Layer 3 of a small transformer language model trained on English Wikipedia (8 layers, counted from 0, width 96). Numbers have three digits each and are written without spaces.
A neuron's activation on a vector x is GELU(weights . x + bias), where the dot is the dot product.

Input weights of the MLP neurons that the questions are about. A number n stands for (n - 500) times 0.0018.
n11 (bias -0.127): 437379544361403623624568523407402478451462650372572541473453554319565403389500484642587521676392456595559765649579340603484626583645597356588649427560558580613308609545381648403449522384434428385716439440428626439400589311387447520381584576509411615565588608633444426532593586549503569434
n16 (bias -0.029): 585550601567500471562460473591530400480527462411433500449399447528490486435452570589601509526485444534500506398583528597505635431570414541506545569451455459496445561434392515576455381596385420415560600682391494478357480539454567455562479504437609602463634511486460409502678582507372409609
n53 (bias -0.139): 494399594398614477426577370625351413591393602678343593411528605330567516511656617452365623290512537450535483654547730424293476615503530710582573458542411548527368443328558436547648544456425562290469442452590442261391534482503526500480518576463436672506400656364447701401438570460491441604
n61 (bias -0.182): 511508433540485515410647539451543461528718407644343402445444696410508765500489503520590527530481461448648356684402583693426497659609420367567464511487523543516622424579688454508545469605360528424486535447434521546524649478478549418403460497393600425625527514536577627463475562403382574598
n70 (bias -0.113): 472465790587298611493497529419416576433507455472478513480571573580490407420623108589709493544616452648350735480566558480475639591405463539510500403540242623487415398372756517458549503528543503485372456520541500426534571534182341596490431389481500591543440497429491535120397447442358669520
n91 (bias -0.227): 634639541536494288447494519531666470549561572723672356312476551504509490524622300500503568487407386611383313424547448528473381393599519586384463588697494445573484611570572655342449544102542533549724359433560406301337487575579607491621343588506375461441568375605398469411573562438478336356
n96 (bias -0.189): 387544679472510583378517429409401685397639541418606601676516608546285549474546273268507822615573482431387507414522239723645291640461528274490452493266547533541295487566479575518610507453563384427373553493374554362444628415546554677756469620643621606496433425312455559653403467440594561316
n110 (bias -0.194): 565545652533503481270471506583280647594389522559594455344379529338577359521366196370595342453441582529757576458445365423622477419561517521500320583484685519471481689572334530373514359623608619367565309487473526500337513450517430579516340460453688520606520473329302671661429510650522371343
n123 (bias -0.088): 337471518419508415506398508686446488359547495485473584517456378573334419351363582488494606761583381607590465483640533371559539448474441571514573483469646537363546599351593437512609477483522425589344557528413413492539506593415451516556481466324497582342424838530495405429477672483592627464
n134 (bias -0.110): 513449532409414306497656424332392690662337420287509406491362442410500536450615634621412518456645585500512594476573391509445512595391399429568590411418532581431399442554155525452561408437749566617592494433380494368522351355389393494550385712497484497581613612564418555571581435435421617437
n151 (bias -0.132): 456521425625578449398478420354638621546500722497486552391608466649617363453355336378565531687469397674369533565563365397606596480552575566528458517543535481480589595447609526648446663450715503581524535591465555491483497601451403565604297347571523511406434491549582376239474603572484627424
n172 (bias -0.248): 418427593519479365344572454625478549437500586520542592407421450490370432599506407547645516370481500609519512475196302404554314633610567222657570624434636473335519554481589626622513352605591428545539648632559521599334455570445574585540588689627506471277217403524518339402539597548549457309
n194 (bias -0.073): 490364514258278516493227535330483562557556564346648474405412424406497638400588431606599583510655421513652385542382429513584503406649363549433563690424279506376439468461540459345347528545618285554473604507438452590590648557621391551452746477784483533528686429506368360511381690517548349487
n199 (bias -0.099): 596485594480465479434754647470312450404470612512513524536490511515431467438580323392562356601517614558456611522256603536581506486578330572546473469483527582458470342589477581468589479439536622340027420410465527614523597460554538522413467457597371497485418532541505461344549440500511506550
n231 (bias -0.175): 490542535610477497472593529379577285497574399665471521482329667543604520279456545419488540616391361506545518506443523315539488470534503555494471580640523270458777404627426466456375624437488667483503311385560574488306640509587521480506464848395320623562564596503590481630494587559488443424
n239 (bias -0.205): 597556728584484475462418536717246583564511529354522856582525473427487432352500472425507560438387462378467290378237384398518557513575463528474542503373545563408500813642591500713380430427657524584434514710389656432524524351388640481610390757407452547618574473487590379628579400534552514543
n244 (bias -0.103): 582521565569506416378610649573337520622476638699441561399433598504403352512564369264523464527493561399339602448400539539462408436460603744238469619329459497364442497591414490545490359541703792669370674579548395676357483334570420500687679467600628411405503503408448273479527563336386476520
n246 (bias -0.104): 420444546539566486483514500551661485509515516408362493653491500278519526491465414469495691599433487557380470576596578341487392519485481574507635641507389575583486539376661520490632505563526537503490409567608648351532448449527538444533466451477367529438544603549381400451326528448418342510
n249 (bias -0.140): 538519658569477374531550602453448494343576629606649415553522323681524455461531159535260621574605484417409515482437552639538530370408539542494462609636581452622565560580460494487589374428437684451466518482528561351388460473497673586361524604632469697710552408578291423384522474393389469383
n255 (bias -0.074): 620592377538568478587555493530474537473384490546483683525542510581442412491563401478482564621500460510512661520342580565489426715505513457525462562753402447634467478601640492548562681540533489590423458485444612531572589404526308417490419466515487363623418461557460478410363435453322476320
n280 (bias -0.137): 566548400366512483477433466478597487582516409344553507552642284252411500491495354484435616580450476393458444639529574468626651619567441428527481487523384560512451606408497464468633576516533675420600497465409485459676626429500561529639543380498479559503599549408537532414510411444573589330
n281 (bias -0.247): 497524636435513481427556459516597521513491519536468489500396424438539618534529408561466353474585550536420445439464589655524621409480383878555595548432516404531431557357660532409402429468415611398427661799500582531283555297529629476394705423465491392512637506538566452419628410480440608500
n294 (bias 0.051): 438617418322539600479453438486462438631530498542498516445492486421468568517513608526453626564475476512550404573604364522379428498454537531466433488609587482516567545484406485547472388397434496441506496488568522540442592406552552391496467523500445409328496437540525439513536557609643338404
n314 (bias -0.248): 250713706544324526275683299384666494453684340564542712764530478703495243425455133675593823584462596710479664759632553479308669575561357355537650258369203820371489406387588601472557848313603540584137328282568378174550344699106654667337581500641595671646153745642551988209393808444468930391
n316 (bias -0.185): 623510618555448506438685421573405733624449411629549468599559479500592484620503462390476491466482610497533778449370585408484554444503457400518401402451630529398589335623567463487561611383418374510459306370491450604690383503426231506439449571364367760438540451512362574519612500327547638651
n321 (bias -0.117): 426517601620362402540421500309379413408704544421598644681443519493352424444490527631506652470796641551355619634476521731699465544642585380622629562739485625420497284656591427329344416530487386712453543384413462435454477484402469540612535631531652520431581556397365459490467476533357527455
n343 (bias -0.206): 677640392413249441545540680463404455431497540373508605487483702654444387405594491575570777522403461463653458511409559577451616619547642543463523576554373572302521477436618464590577650553489419533514552470506500549577464415494526490422535514508517342425456381440450345483367460563469447516
n360 (bias -0.114): 482534700642520524405465688411432463578656397489564558517585345485386455448449422530574642409306691654618538427507500771345684347489421312541717464301483513476556209532349605677556670625518529481345464553474445511464507493399359398507409371679428689553725327742355775372456572478500713521
n364 (bias -0.123): 532724613635698519344527539441384612362468444557699748500568607537437457395383440468681611479721556483434350739549456609464440431569408361464457537470506392397408690593544590496348514430638437762273394416538526449432455667366588510610483711455744602579324400549584468353607590685422388530
n366 (bias -0.173): 503410673412601454371474490415513403571464451554576335644471293552607472498565394557556609366519442369482479518478457445308569417560594376373475444463574462387435622566339367456626481514410577442608484484547528454433519438432552396456484513530524615457157505510609590355615449495477387455
n371 (bias -0.180): 429658537529422476460708379729431363452459618432449642454582518680528511418653523603739464434703582623423528518586515588428568444197594678545526460536664456496752582436514489552436612578550371320493369504082299514554562435409364432624670554336544435718687566583291447382489591326517733489
n376 (bias -0.063): 655633486544397593491622511470478576475486401625359526517508498410645389516539516550447307457507544469591440439539462528491418567448529589504584527498540395581513487524442505555537590406482505675548574500429379415578441565633668485464454536521371466453402346538502587491473512473562626553

Each question shows a token from some text and the vector x that enters the MLP there. A number n stands for (n - 500) times 0.0081.

"Population": 448457484718523578561441454412583284363541369529642296507553532469556444561331568572491526510460495458389554431533757424468552492493461383671412310381717484361533455541536645466469550424708526403718468352616467544540518416568558658210445296615541442545539305477614473633531413484577395666
The neuron with the highest activation: n316

" positive": 420566388601500574476307510577512395402660417566401396425655631625520450644290658458306505522477434442389502349550758577326459509476589476505437334436619530361411639465509602478455509511612508456528430513529666505433533455653546683145603312579423506569497253628589586593495366480482541634
Which neuron fires most, and how strongly? n281, at about 0.56

"65": 438545436750667518569449596517512410306488356448486484544647516658492500592474790657370473444490336466302407449656660444512536523475531501570460216329503522498476453509264597444461451619761504477537561413578332495521571509478413528259499365636419549669490415375765407668398509511528457525
The neuron with the highest activation: n134

",": 434444560724577440508552454619466398254431542440372438426625700490467423583450643646484423491601424480370500567598754460460346380536475457571485408386398618366410541460429575340438554545647657482459535420515505554493465484603459582389486309715488512541639466454612502525428526477474476567
The neuron with the highest activation: n244

" B": 552509339610555488662103545634415484343419447470461324515678579496377457774465562720467564490553436435439505403524570481369653406544394357589487386406488543439347474421493586387411437704649545575545579300474626529445589470577463732403401339676422510582610406480559474624496503545571439568
Which two neurons fire most, strongest first? n194, n360

"C": 579475355554598474575357428726363437352496494520462417512684511566459508777374741558516534460504424466238256295513587564444660535391504464557413441483516569375287497345418692391573578665668500523628446310465659377476574425617539726276413394537531518591525394717637435572457445505525488540
The neuron with the highest activation: n280

"2": 581584318620597561548411395733386493406476412377482339431610605628421605736473669601450518548356410330427282289581606475470582596495543478544518449360565439418349449478402613516600537604570394503525627272531595549610531553629562597128474409503313423416472310618736555613427505708448410544
Which three neurons fire most, strongest first? n343, n376, n294

"ation": 364443492522465577546518375584565561330566471441443402492754657527439464668403585609456438587595453550258391454516737410528637435522500264499452252489678521399395524491471633323453446441627563464562476496567518575598451377570544620158532361585456454479561330568580473587427501431539708615
Which three neurons fire most, strongest first? n314, n316, n11

" the": 526497508633577488527436474593545513265454465561513367396687787571519430589351567645484442559498382544266517443514885494496450464468455346637490358484455612359439553434517486468453498537544502506556489509501586430422567409477629655295430328534408484526529380498595558423397506548461546534
The neuron with the highest activation: n70

"il": 445672339464520480508442466515597438291383454469420460490570575568541325658462643419378523539612361537459562281542660515453548443602583370543337313351715553496479602617307634398393485516594564497633480491500563651454472520624400575360604310703365455437446351583684433563408609582474619517
The neuron with the highest activation: n151

" in": 504527467595474427503463573465444403352478394513428474438624727497450433594459449643442645510431430526274588423638807469381471463528519370687516403415553584330499595406534551378519615419725563433527409530496434514510470517382455636442512321667514552644490457432427505421448612509425474567
Which two neurons fire most, strongest first? n314, n70

"it": 420560457618525540508347389725478456304443394615549533487572750452476443668335673570434459506502457461361274381528658309417523455493556333548461281392630568377464491562370678377467464591580630506554543505505568648417570493574427613358713360588493508637481384674514404511458480420475616536
Which two neurons fire most, strongest first? n244, n172

"18": 521596506660625601692386525643501430270501487499392436416682569541509439570470703661447516476526351454317541505546637410444533552491507476752478281396593577526335483554339586389460447566618476470600455309463500436598474444437359590248618273594382550674592379403490375671519586553516434488
The neuron with the highest activation: n11

" S": 537552415587576467562247486447452417355420585517524309546607604470381492754380521742483523399497407509451508377617589382426535332506440474564406328466506542435349394548486577310448495834671597524485489360448643496448490446618561671315498305597553519645577295549565541668473555527578478647
Which neuron fires most, and how strongly? n194, at about 1.1

" as": 483607558668579425460481430629306412201413503673420367464602709473512335494434711656550489473522469534479449492576758467420488435478483435661497371525502415438431436512376609421418536473632536559559413496524461462503481453541522578359510267577443564576628361514579429619448488518559363736
The neuron with the highest activation: n53

"ever": 407534480611539510633327450754500391317422285377395376600636657671399405679338735641499553474407523435306345427539515415574619432447347377489346462409555479432478490373405652448488436636554484370576572364659539495613562573677600625574484372682518452462673576586433478680502367596443475567
Which neuron fires most, and how strongly? n16, at about 1.6

"ant": 532547532517479509734323349730383389450438410557395476497600742697486423616402502519318563460498414544466359260403712383500576374422557514579438462492714520359411593519325577411442456694561560503410404573480695546478418506583504533315589424492282440474539541629472478713406441566571593607
Which two neurons fire most, strongest first? n239, n123

"s": 603639324566459411610394458786356436428491467465452394451634674533454545725416572531413535467401424426370351352453543398441581475442606358475256541522702473489383450545506615444444483604645609528434357405641720502519470572642565503276386354504368396598534387716478667781406483680599444549
Which three neurons fire most, strongest first? n110, n294, n91

" Ab": 548600353589477499728263473491559459365325488534332207602583618578454386657375612602321451522451526342270539562586607531402500564503575389465545298578510561452312564547500631404598465655561566534583492369451720488572557434746528628333342383529357383470641473587449580597386537491524373614
The neuron with the highest activation: n246

"le": 552648453541428488546440455914296298401371503511451428502739525506502463606374732458581560452461339428402374230508574474531575583540516391578277387372713523406433501393406702449372483643519516559470520530692579432582508580454579464463474428555426300467586440618461487709377609595608559603
Which neuron fires most, and how strongly? n239, at about 2.4

"urn": 516597400557527564598512323500491361369420345571336295597586610672432484733404614505373501454524477291193249437481737427419597666523578356516428362560663478533560602514311555414604478603548530438686429366619508537616577424672533535559477414724415408444570509530551511530374464536353460478
Which three neurons fire most, strongest first? n280, n366, n294

" was": 433616334544551526587581483589334444275518481569461306518549629570461384549363650630524452407510408412231608552495781447520539462528427341619595490485447646381350496511465520463477427508649521489474457552549512612629619547640403526350414314668477466617483359419596324534453539517515464628
The neuron with the highest activation: n199

" Democrat": 428563361524545620632338335591481450301508360569418401543684582710531457555418663556443501515545541663365306474512784484363458515481376474589433258420721541431451585623460647321612453506622362450502449392398492511558617475667466511384420368698387469472491404500646399597483476476512513654
Which two neurons fire most, strongest first? n123, n294

"hib": 477501515577587510585611485780564360427376332549362376459524635481604483554319527545455557464448374377264424365452451432367558452514579455615351302473780485445478559651368632403530434489372578440605448557681578576362497474667490729199553548640372404566529466787630492563466443602462437542
Which neuron fires most, and how strongly? n231, at about 2.4

" age": 344571448576475485666324516504348348476499288509472399503576590647477414638349694577377546550530392510334590384517686514529543518453446400714445290453687458501442501480458697215432563499636529483514440472593538545559390425681483589481478323630477515637643321434499323748576456485545605548
Which neuron fires most, and how strongly? n321, at about 0.45

" shows": 412490375676492436639481471585490690378502395456521473539653643495411389629308622559432475509430533419291412422467756419382525506439555370562363452375666521380378480452421630482429485513599549540554357565564595577545628432722617550276451204649539461544497374546712438405553521553594557552
Which neuron fires most, and how strongly? n151, at about 0.54

"_": 532593311589574372743262371600533425292496375596368444552650659719538610620335684520422433529427314536525462436539684520486557466473572528628303503471535521471389459485409435395608598663518472462461510329556588601505483524753516605140476481472396363479485332611693521623378476424459470515
The neuron with the highest activation: n255

" and": 403518430683636406443523510712315365346399534405324514515754725595446395631544645607514474419564411503490521522650751405544413424444455495606482348436611542434480541422385579442398483574504487454563351465536504531579584418605427612246416321576546532693555338496558480589523459531422462553
Which two neurons fire most, strongest first? n371, n53

" is": 435623405512524438490502453618435581372512450501419498539539600517434418615326634593477533437449443488169597413442857465492506456452448393627583537472473551356251501475525664507472471558674595517416390655635523601548551586570447570368413223554571507601522438545480434275451533525516495565
Which three neurons fire most, strongest first? n70, n314, n199

"ent": 464500450579406535735325384833373336301430485555367420565672655674441498692486517553431589448437472431356343335502528383595715453519415398543330419443725613484446460437478572502493449649555445549563502373607469386498597499794620500410443412573277472454541552563547407743490411455590383654
Which neuron fires most, and how strongly? n239, at about 0.77

" Jewish": 411593417678609652708410430471558496376414380607485279524716640579580368567385661636361365607493507458401367470530709539376531564498410410604475407460705482325607545480387419417482485505610474437579432363481626525562630434606498581212502338605285537391542507329657482548526515529436446518
The neuron with the highest activation: n231

" Syn": 436593393557614562699461430644534324244351413464382284568765533478569408612417619538389567545524449371345493472574570635487631437600611474457507363440640534352539543330415446328446448614528517470598572401595671393413508544575571587150440407609394399567596462555724593564529552415466392559
Which neuron fires most, and how strongly? n366, at about 0.89

".": 530599583642509474492447589580478491242522401547431428467650658538389480529473431629574563442502416687342487478563734404433447376481517274669436435333440626284447448410521688398503612553627619491526475531469549480572473490487500573315488304624521458621528553441569516482448506454370507572
Which two neurons fire most, strongest first? n314, n70

"]": 503562283645466429504438456829369589339532469528324503503642535515441459558331733740530405597420373526277293451557740546482560523481435400578429417338580475327398566520459692364430550617483429471507520417578579485654607500598474668301444370547468452465594467654652519602462434452503418636
The neuron with the highest activation: n123

"'": 648610394637477461689431490730325429286516405579362479556619563592515449677558711636507483481367451450434387413576545543442457647399465255611453482451658532482498464372438365373497554692550425523637583375516630400610584349532509580337447422554327564249522472510526369809538504571450381702
Which two neurons fire most, strongest first? n343, n376

"ated": 448494593670496499444501450595473428407490435583402417437650783527505463667254589573457509460448544355252350539562806441487530419547566430498547286394701488391428503511390551469430436586623604551558487328526526580447534449456465713396561307572507498477584440462565399674515420451410524656
Which neuron fires most, and how strongly? n244, at about 2.4

" with": 408574321578594461530367537661407527347438470555507384342642733467429421550363750556462471545465461453458472391634827443336530360547566398623492339384575581375475558418446545559450540509560501542547379501561622454470568435608551573465393249622446538478611301525626488477496572557521452552
The neuron with the highest activation: n360

"^": 534575410630444470576364362692449447372425432390469396565658600649447576750383592476449488537320215490459430476572587544525499487561684479568416567381580519531393351413462495430564600705547527411515460384548595503588528497666651594220481367512340368453412329591832604645305438543586401628
The neuron with the highest activation: n343

"al": 396522367484440423737310431701452340321405367556469285516744380557431435707497715542361502430436497478411359366663704428407580624525539472588451417491625643453485515389604564549474407694549505500558493329567556583502627531612538568264517467644434354429652567574531370700263427493605505496
Which neuron fires most, and how strongly? n123, at about 1.1

"}": 643640207641409456604404415637479586378517445453455322514672588542466589836333838517484402551394439508458293390628591401420557622449548461415492343370640537367385481516533706344572556506474526520565472334653566475669478454642557489227501417515544402398454307589655567584473469670534394566
The neuron with the highest activation: n376